Layer 6 of a small transformer language model trained on English Wikipedia (9 layers, counted from 0, width 128).
A neuron's activation on a vector x is SiLU(gate . x) times (in . x), where the dot is the dot product.

Input weights of the MLP neurons that the questions are about. A number n stands for n times 0.0032.
n32 gate: -8 38 8 -25 14 35 -44 27 2 -7 -6 -13 -12 23 28 15 -80 24 27 -4 -19 -15 -15 -12 -21 -12 6 -23 -8 -42 -7 -7 16 -20 31 45 -3 -28 -29 13 48 3 -50 -10 3 42 -13 -29 7 -78 53 -18 -39 11 7 -14 -35 6 -28 15 -3 -11 38 2 3 0 -10 -32 -19 47 65 19 24 15 9 30 -40 -27 -68 -7 -4 10 16 -3 -66 -15 -11 -18 15 -34 -28 -20 -23 18 -40 9 -20 -4 -1 -9 -27 -28 6 2 13 12 -8 -11 18 4 17 22 -3 28 3 2 -20 -13 14 -67 20 -34 39 3 -11 39 2 30
n65 gate: -1 63 25 36 -55 19 -37 64 -29 -52 -24 11 21 14 14 22 26 18 -20 33 -13 31 -23 7 0 -33 29 -24 -29 -27 -52 -35 4 -39 27 -17 39 -11 10 -25 -2 4 13 -3 -7 18 -32 -35 4 26 11 8 29 -12 -20 28 -22 1 6 -12 3 7 22 -41 11 53 -12 -40 -21 24 37 23 53 -11 19 -21 1 -30 23 -63 39 29 -20 -1 8 -7 45 -34 27 -20 -7 23 49 -6 -24 -35 -23 -33 20 16 24 3 -19 12 -27 23 -10 -40 -22 4 -28 5 20 -5 65 2 -16 53 3 -20 -28 31 18 31 -11 36 -9 28
n89 gate: 12 -34 -43 -11 -6 44 -25 -2 -14 26 9 21 -16 17 -37 52 8 37 40 -22 -12 21 -51 18 25 12 -2 -19 7 23 30 -11 -42 -29 -4 2 16 -5 -11 -5 -43 -5 21 -17 -9 -2 6 3 20 -62 -22 -49 -7 -25 -21 51 -22 -10 -15 8 6 -18 -37 39 18 -5 -6 -36 13 -58 10 13 38 2 4 -41 49 -6 -75 -22 -12 -48 12 -36 9 13 -19 16 -20 -40 22 -34 -68 -15 -14 -11 19 19 -1 -6 18 -1 45 17 22 -34 -21 -1 -10 -22 -27 13 9 5 -8 2 -12 -2 13 -5 21 -45 -17 16 -56 19 2 -13
n224 gate: -41 -16 -3 -32 51 10 -23 52 -7 43 10 27 24 -22 27 8 -51 -12 -18 -1 53 -3 33 -13 61 -15 0 -41 15 13 47 15 -29 -21 39 11 4 -30 17 -2 8 -11 13 27 10 -22 -19 -35 -18 -17 7 -3 2 -6 -16 32 -38 -34 66 25 22 10 -33 2 10 32 21 24 13 -37 13 15 8 17 5 5 11 15 11 -46 20 -70 -20 -21 -28 -33 66 -5 15 7 26 28 51 -36 -6 -8 -34 -30 7 -7 -9 -17 -12 -20 -6 2 -4 -64 -14 52 8 20 16 27 2 -50 -18 28 -26 -5 -1 8 -30 -13 13 13 4 -56
n279 gate: 8 13 15 -10 -5 39 24 -12 8 4 -3 7 12 -22 -7 44 10 -5 53 13 -44 -30 17 -5 -6 5 20 -32 1 -20 33 -20 14 1 9 17 -11 -9 3 21 17 -19 10 -11 29 -28 -28 0 -7 -21 1 18 30 -25 -17 22 -19 19 -14 -17 3 15 15 4 5 -10 8 -14 -19 -17 51 -13 30 30 -16 -4 -64 -40 18 -13 4 -39 11 -8 5 3 4 -13 -19 -23 -43 -27 -6 27 9 -9 19 -42 21 -1 -20 29 8 14 23 -60 6 -1 -20 -46 5 12 -30 -22 11 10 -13 8 -16 18 -38 -18 -12 16 26 43 49 40
n289 gate: -11 -54 70 35 -6 -32 28 2 39 17 4 -2 2 7 29 -17 -6 -42 6 -18 16 27 -7 18 -15 18 8 5 -1 28 2 -23 43 -22 -17 34 11 -39 -8 -61 -10 -5 1 -16 -3 -4 -11 4 -14 15 36 2 -68 35 18 42 -23 28 -3 -24 40 -37 -21 13 -22 -1 -15 -36 37 37 19 34 -25 26 10 -12 -40 -15 10 -13 -8 -47 -17 30 23 -6 32 11 37 -53 20 -43 19 -16 -12 56 5 -3 19 8 -26 29 -14 -11 -25 -5 5 20 2 -52 11 -22 29 9 37 38 -16 37 9 -2 5 32 -2 30 68 17 -57 -38
n400 gate: 15 -1 25 39 55 23 28 -22 -39 16 14 6 30 51 20 6 -22 46 18 5 38 -15 16 13 2 7 -14 -38 21 16 37 22 -18 -63 -15 45 -4 -71 -19 -69 13 17 -17 10 10 23 9 2 -32 -20 6 19 -20 -35 -11 -23 15 -6 -37 -42 -35 0 8 31 9 -38 41 -11 12 42 -11 19 5 -28 -23 29 21 -9 7 -8 34 -4 -20 -18 4 -13 13 18 9 -3 6 -14 7 -20 -18 -19 19 61 23 -13 -27 21 11 -5 19 45 -36 -8 17 22 5 -17 -76 6 -25 15 13 12 -13 -29 43 -7 45 14 6 -30 -5 16
n418 gate: -8 -2 -30 -34 -43 36 32 -10 -23 1 14 -45 -16 27 3 -32 -31 48 -8 -23 5 11 -17 -54 -14 30 -4 25 -15 53 -2 45 11 -2 -2 -20 -14 -9 -10 -5 -17 -8 -9 -40 11 -9 -28 -11 -14 25 5 -9 -15 -11 -4 11 36 23 -9 -11 8 -7 -28 -17 -11 -35 -20 -18 5 10 -16 28 -1 43 19 -11 -4 23 48 15 31 7 28 4 -10 19 -50 1 -8 -29 12 -32 -16 -43 -42 56 9 4 17 22 -38 -16 10 48 52 29 -26 1 -8 1 63 -39 39 2 39 -7 -2 -22 -38 11 11 -20 -14 36 -26 18 -23 -1
n520 gate: 21 -25 -1 65 18 -34 -13 -23 28 -13 -18 -3 3 -9 41 -5 49 31 20 22 18 16 -32 17 35 1 -5 37 -17 -15 23 13 -6 21 -49 24 11 3 16 -52 60 -1 32 -33 16 28 -60 53 -10 -45 24 10 -17 -29 -64 36 10 49 9 9 -4 6 16 -17 -15 14 25 -43 -2 -9 70 -22 54 -7 -14 -2 -27 -10 2 -29 -32 15 -47 8 -34 -7 4 -15 -41 -74 -43 0 -12 44 2 40 -9 -29 15 -17 10 -27 41 -34 6 -9 46 18 -35 -45 22 28 -13 -19 -10 65 -28 2 -3 8 -11 -38 30 9 -16 32 -21 -20
n566 gate: -24 -13 -10 30 -18 3 -14 -15 37 -21 -11 2 -23 40 29 19 -19 -4 29 1 -41 17 31 17 12 -15 17 -28 -16 40 -2 -12 12 -34 -3 -25 -14 31 1 21 9 -15 -16 -8 -44 12 -34 26 19 2 -30 -49 -55 52 -53 3 -13 -12 -4 5 -11 18 32 12 17 41 2 4 -22 19 -2 -20 8 -45 20 -36 -50 -18 20 22 59 40 -64 20 -8 1 -25 -22 -12 -58 -20 -46 -6 -3 49 15 -20 10 52 18 -15 6 -25 22 -13 38 -3 -29 53 -33 -13 -20 38 39 3 -15 33 39 13 -35 13 -49 -22 58 -18 -12 33 55
n32 in: -11 32 -19 -21 -1 17 13 4 -17 5 36 -5 -22 -26 11 -31 -6 26 22 21 43 23 6 -26 15 7 -34 30 3 -2 -59 41 -52 -83 4 -21 -38 -10 36 43 -7 -7 -33 -29 -66 -29 66 -23 52 24 -26 -28 -2 15 -20 -17 -2 15 -16 -15 17 0 -20 6 20 4 -7 1 2 -37 -15 31 -3 -28 0 16 10 -25 2 10 28 8 -39 29 7 -8 43 -7 -39 -28 6 69 -21 38 -14 -33 14 -10 -2 -2 28 23 -24 49 9 10 15 -1 13 42 11 7 -29 24 -7 -31 28 -10 -17 -2 -14 -1 -10 30 -65 50 12 -25
n65 in: 21 0 2 -28 33 -21 30 -27 31 27 44 -43 -22 -10 1 -27 -33 40 14 -19 30 9 -10 17 37 13 13 57 -23 9 5 -8 -22 18 -43 -49 -26 -21 -15 4 -33 10 9 33 -17 -30 18 51 15 7 13 3 41 8 31 -10 24 -17 -9 5 4 19 1 12 14 -18 14 30 -6 -4 -28 -26 22 -8 -2 -5 -24 6 10 6 26 32 13 -72 6 -3 18 -3 -51 -44 0 15 -23 73 64 -20 -53 24 -6 1 54 27 21 -66 -40 -65 18 20 33 10 -13 15 -15 -13 -36 -21 45 -60 17 -6 52 -36 10 -16 36 -65 -22 -12
n89 in: 29 -12 16 -4 -47 -9 -1 -7 21 3 -35 59 46 1 -44 -14 -9 -22 1 -19 -22 26 -49 -22 -15 10 -29 -10 23 23 -14 17 -23 21 15 8 11 1 23 -2 -21 14 17 -2 0 -21 10 -7 42 -10 -34 45 -14 -21 11 -33 20 5 -1 -17 1 -28 -23 28 21 21 18 -9 -28 -26 11 11 -7 -26 12 30 -7 -1 -5 -9 -15 -17 -49 8 -20 58 -7 10 -19 -18 21 -7 5 9 -21 -14 -30 -49 -41 29 23 35 7 20 -42 -58 -23 12 -43 -13 -17 24 13 -50 -4 16 18 41 4 12 -7 -60 -16 -3 4 15 -40 -10
n224 in: -17 -44 -14 15 23 59 7 22 12 3 13 6 36 55 12 0 -15 -14 7 48 28 -5 -14 4 62 11 -14 -13 -2 -38 -29 -4 25 -25 -7 49 -27 -6 15 -13 -6 -15 21 -39 17 40 4 -70 -1 -36 2 -32 1 -22 4 13 27 -11 34 -1 -32 13 -24 -15 -13 -4 1 6 36 -18 10 1 -11 35 12 -26 23 -3 11 -17 -12 -9 -7 7 -40 31 27 -11 -23 -11 -27 -16 -3 -1 -16 3 -15 -22 1 6 21 -17 -16 10 -35 16 -21 -1 -4 18 -20 26 42 -11 -4 -15 -24 34 -49 4 -42 35 -4 -28 11 21 -50 -68
n279 in: 70 -19 32 8 -32 16 -5 22 60 5 -13 -26 38 -3 -63 17 16 -19 -1 25 12 -45 19 91 -19 -7 -9 16 -29 -37 -17 -42 -31 43 -3 22 56 -43 -21 49 15 -13 20 25 -27 -29 -4 15 19 11 12 -25 5 -6 17 -26 -3 -2 11 -23 32 41 -31 0 5 -22 28 8 -44 -4 8 28 -35 19 -2 5 28 13 -9 20 0 -7 17 -21 11 2 7 -11 -4 25 11 20 4 0 33 -30 -3 -14 -28 11 -62 28 -12 5 -4 29 1 8 -2 -16 -12 21 21 45 5 -27 18 38 -15 5 -41 10 -12 -22 14 13 8 0
n289 in: 9 -21 -40 23 19 1 5 36 -18 12 -15 -7 10 -45 20 34 4 -2 -5 -16 -22 30 -38 -5 -27 -45 -1 15 -5 5 55 -2 9 -81 8 27 -30 -3 14 19 -15 -10 15 -13 -42 -44 -10 6 17 48 -18 37 -38 -2 -34 -28 14 5 17 -11 -12 -23 17 33 -15 -26 9 -46 -12 63 -1 -14 -15 18 -7 -12 47 20 16 -20 24 -45 -27 -23 -45 20 -31 11 -33 -13 -18 2 -41 -44 -21 13 8 -5 -16 15 3 -59 -30 8 -8 31 54 7 -12 1 16 17 -9 -23 -43 -16 -9 -27 32 -4 15 -8 -25 17 -32 20 -23 -12
n400 in: 70 78 -4 3 27 -42 -32 -8 5 -25 -16 27 24 -25 14 12 23 -33 -4 1 -8 -8 6 -47 0 -41 17 -25 21 31 0 14 -7 -15 14 -44 -22 24 6 -32 -3 -3 9 43 8 23 11 9 8 6 -62 4 -6 32 -13 -22 -15 -2 -23 -47 26 0 30 -6 -25 15 6 -23 -6 29 -4 16 19 -32 16 2 -12 -17 3 -6 -26 -26 24 1 -25 -9 -18 -42 -1 -21 -21 -78 -12 1 17 13 -8 -18 46 -8 78 11 -30 6 -50 71 24 -32 -30 24 32 -43 11 -10 42 -13 2 28 1 -10 34 33 -33 -14 25 -31 -25 1
n418 in: 5 -76 -26 -6 -10 15 -10 -29 14 -9 5 -12 -29 -20 -7 5 -24 -15 20 -10 2 3 8 -47 31 16 -51 -16 -21 -15 -7 -10 17 22 -28 26 -20 -39 10 -35 10 -13 -33 -7 9 -10 47 74 -4 -22 23 -37 13 5 8 -8 28 7 -10 -15 -43 19 -41 -4 35 24 24 35 15 4 18 -49 -16 -6 24 -39 -25 34 11 17 -32 8 12 60 -39 1 -1 -4 -48 -25 -3 22 18 -44 7 14 9 15 -6 24 -12 -41 15 10 12 -24 -1 7 43 -20 -34 10 -20 -35 26 -7 5 -13 8 -28 -4 1 -10 0 -21 11 -30 -20
n520 in: 12 -25 -43 22 -27 -15 60 48 -11 2 20 -3 -2 24 10 -8 -26 27 13 19 -13 27 -14 36 -8 2 16 29 34 7 20 25 1 -11 -22 93 -52 -18 11 12 6 46 -11 -25 15 -24 -15 41 -16 12 20 -7 -10 50 14 32 9 9 7 15 -54 5 -10 -18 -15 -77 8 -66 29 -13 35 -16 24 35 -35 11 -20 -12 4 6 -5 -41 -42 46 -2 0 -3 -37 34 14 8 33 8 2 -11 50 17 -16 -16 35 17 -9 1 3 20 -12 -40 20 26 8 6 20 -30 30 2 -23 -3 -31 7 1 -33 -3 -16 -20 -35 71 3 -58
n566 in: -15 -36 43 -40 11 -20 -3 -38 -23 22 4 -5 -53 -3 41 -2 -27 38 4 -8 2 23 47 -14 9 50 34 -34 28 16 37 -3 -23 21 15 -1 6 38 13 9 13 -19 -6 23 -3 -24 19 -25 -7 11 -1 -13 50 20 -4 -22 -6 -15 1 -16 -20 -9 -21 -3 12 37 28 -37 -6 57 -65 -14 -16 -52 -24 -41 8 12 59 5 -21 -24 -10 -26 25 12 -36 24 -67 19 8 -29 -16 35 16 -17 13 -8 22 34 9 21 31 16 -23 31 78 20 -15 8 23 15 34 18 25 75 55 33 -6 -30 -23 20 -25 -8 -16 -5 -78 0

Each question shows a token from some text and the vector x that enters the MLP there. A number n stands for n times 0.096.

" ": -7 -1 3 -20 -21 -8 8 1 11 11 -4 4 -2 2 4 1 8 -14 -42 -37 -8 15 -13 -1 19 16 12 -1 37 -5 2 3 -4 -21 -20 -9 10 -17 11 -8 -9 2 0 -8 0 -14 -3 13 63 2 -4 17 -4 0 4 -10 4 -4 -20 -1 2 -1 -23 2 -10 2 2 -8 -25 8 -17 -13 -8 15 5 1 14 -2 1 8 20 -3 -6 3 -22 1 -6 17 10 -17 15 10 12 3 -2 -5 5 11 22 10 13 17 -30 1 2 19 -17 3 -2 -1 -15 12 -3 -3 0 -8 1 -19 23 13 -5 4 -10 -25 1 -24 1 4
Which neuron lights up most? n289

" of": 8 3 2 -14 6 5 10 20 -1 43 -12 8 0 8 -12 2 10 14 -29 -73 -14 6 14 4 -1 11 -3 -3 6 1 -3 11 3 -2 -2 6 -11 -3 1 10 0 -5 3 9 14 3 -3 -7 -1 -7 -8 -13 -5 -18 6 0 -5 -22 4 -3 2 -1 3 12 3 -13 -2 2 -1 -2 0 11 -18 -8 -2 1 15 14 -1 -19 -7 -17 9 -7 11 -7 -15 25 8 -14 6 -10 -31 -1 -12 -8 7 9 -7 3 -4 -15 -15 3 -4 -5 24 -8 4 -16 16 1 -8 0 -12 -3 -20 -18 -10 -10 -3 4 2 2 -20 6 -18 5
Which neuron lights up most? n89

"isc": 38 15 -15 18 -4 -9 38 -8 4 7 16 13 21 7 3 29 -12 26 -16 6 0 2 0 11 14 1 18 -11 -9 -41 0 6 11 3 -56 17 16 20 -33 -6 2 -24 -4 -25 -6 -35 24 22 -16 8 28 11 -32 -10 9 -24 7 6 39 -6 -22 -1 0 -7 -20 16 18 12 -5 -10 -26 -36 14 12 11 -3 10 8 26 -29 -15 7 12 4 -40 -7 -5 14 12 -9 -12 -11 -30 7 -14 6 2 20 -17 -7 6 -21 3 -34 10 16 12 -14 -18 6 22 -20 -21 -8 17 5 14 -2 -9 -19 -17 2 -9 20 3 -6 -10 -19
The most active neuron and its activation: n520, at about 4.7

" Party": -5 14 -9 -9 1 -10 -11 2 2 3 17 -4 -3 3 21 -24 6 -18 -41 -21 26 11 24 -9 -8 6 11 16 7 2 -13 -28 11 9 -4 -5 -15 -11 13 22 5 -22 36 8 -12 40 -5 5 4 8 5 2 1 3 -2 -16 20 -8 18 7 8 14 -22 -13 -3 2 21 -5 1 9 -2 3 -24 -28 -18 -19 -7 7 -11 -24 -1 46 -11 -16 16 24 -29 15 -25 -10 -39 -16 18 -8 2 25 5 37 8 1 10 -16 -17 -14 15 20 19 -14 -17 -6 11 3 -2 -10 9 -32 -9 -37 -4 4 -7 -25 10 27 -5 -3 5 -1
Which neuron lights up most? n566

" late": -12 -7 7 3 3 21 -19 16 21 37 21 -14 -4 6 8 6 3 -30 -16 -36 -10 -11 -8 14 2 20 15 -5 -22 -11 35 -2 -31 -15 15 14 -5 -2 -7 16 -5 -16 -16 -28 -16 -10 -19 6 -1 7 -7 -16 26 -4 -8 9 -2 -3 -2 -7 -25 13 -3 -12 -30 -22 3 -1 4 2 -10 -19 -23 3 -6 3 10 -22 -2 21 -4 -8 12 -6 3 21 -22 -35 3 -5 -18 -24 -12 22 0 36 7 3 15 -13 -13 -12 48 -1 -5 -7 9 9 -9 -8 7 3 2 -4 -1 22 -40 25 0 -16 -27 11 14 -36 32 14 17 -12
Which two neurons fire most, strongest first? n279, n520

"or": 5 14 18 -15 4 -2 5 12 6 73 6 -5 -18 1 -16 11 16 -21 -40 1 7 16 -2 4 -4 -15 18 2 8 5 -1 17 16 -2 18 -4 12 10 19 9 -5 1 31 -11 12 -35 4 -4 -17 12 3 12 17 9 9 -14 -16 0 5 -17 8 18 -10 0 -13 14 -27 5 -12 8 2 14 7 -3 -8 4 -13 -7 -13 -31 -15 6 5 -19 32 18 11 -2 -11 -8 23 4 13 -6 21 8 -6 20 -25 -19 13 9 -10 -2 -9 -7 3 23 0 12 13 -2 -8 -4 11 3 -14 -8 -4 -9 -2 -5 13 -7 -19 -7 -8 -2
The three highest activations, in order: n418, n65, n520

"é": 67 1 -21 25 -11 -15 -1 -20 -9 -5 17 -8 -5 -10 7 20 22 21 -18 15 -12 21 -14 10 5 1 19 16 -9 -7 -18 -2 -17 -15 -35 18 14 2 28 8 0 -16 -8 7 -4 -19 -20 4 -8 -14 12 -1 23 13 -37 -19 4 -15 18 12 6 43 -29 3 -3 -7 4 6 -13 -15 3 -23 -22 13 5 25 11 -43 39 1 -20 -12 20 27 -23 -2 -6 2 2 6 1 -1 2 -2 11 -3 -5 1 17 -12 -14 -7 31 -5 7 28 -3 16 -21 -12 16 -31 -8 12 -11 -44 20 -9 19 -7 5 -32 -3 -3 26 -19 0 8
Which neuron lights up most? n520

" earned": 4 -15 9 -3 17 10 1 44 -27 41 -10 12 -24 3 28 12 -15 13 -32 -37 -3 32 -2 10 -7 3 17 19 -14 10 -11 8 -7 1 1 17 0 14 25 8 5 3 -5 0 2 39 0 -1 10 -2 21 -13 -14 13 7 -26 -20 1 -5 -10 24 7 -3 7 5 -43 20 -17 6 -18 -13 -6 -4 18 -15 -15 -1 11 5 -6 12 -17 3 -2 -28 -18 21 6 -8 -21 19 -41 -25 6 6 2 -6 1 2 -11 -9 -5 5 -13 5 -6 17 -4 -21 -13 5 28 -15 -28 2 0 -22 -13 5 20 10 -19 2 -4 0 6 -5 -10
Which neuron lights up most? n289

" told": 2 -19 4 15 11 33 4 25 8 59 -6 -1 13 -3 4 -1 18 17 -17 -26 14 3 -19 15 4 -20 29 4 -15 -1 -9 -11 3 -7 16 -12 5 11 14 -2 -1 -8 25 -8 5 24 11 -2 18 -17 -23 -7 -1 22 1 2 5 15 -10 -3 26 -10 5 -21 9 -33 -13 5 8 -8 20 16 14 15 -8 -23 -16 20 -25 22 22 7 0 -4 1 9 -2 -14 16 1 10 -30 -17 -9 2 -6 16 -9 -23 -15 -15 -6 6 -19 20 -13 -9 6 -28 -38 -29 -6 8 18 -15 -13 -8 10 0 24 -24 -9 -2 1 -35 -1 -10 3
Which two neurons fire most, strongest first? n279, n89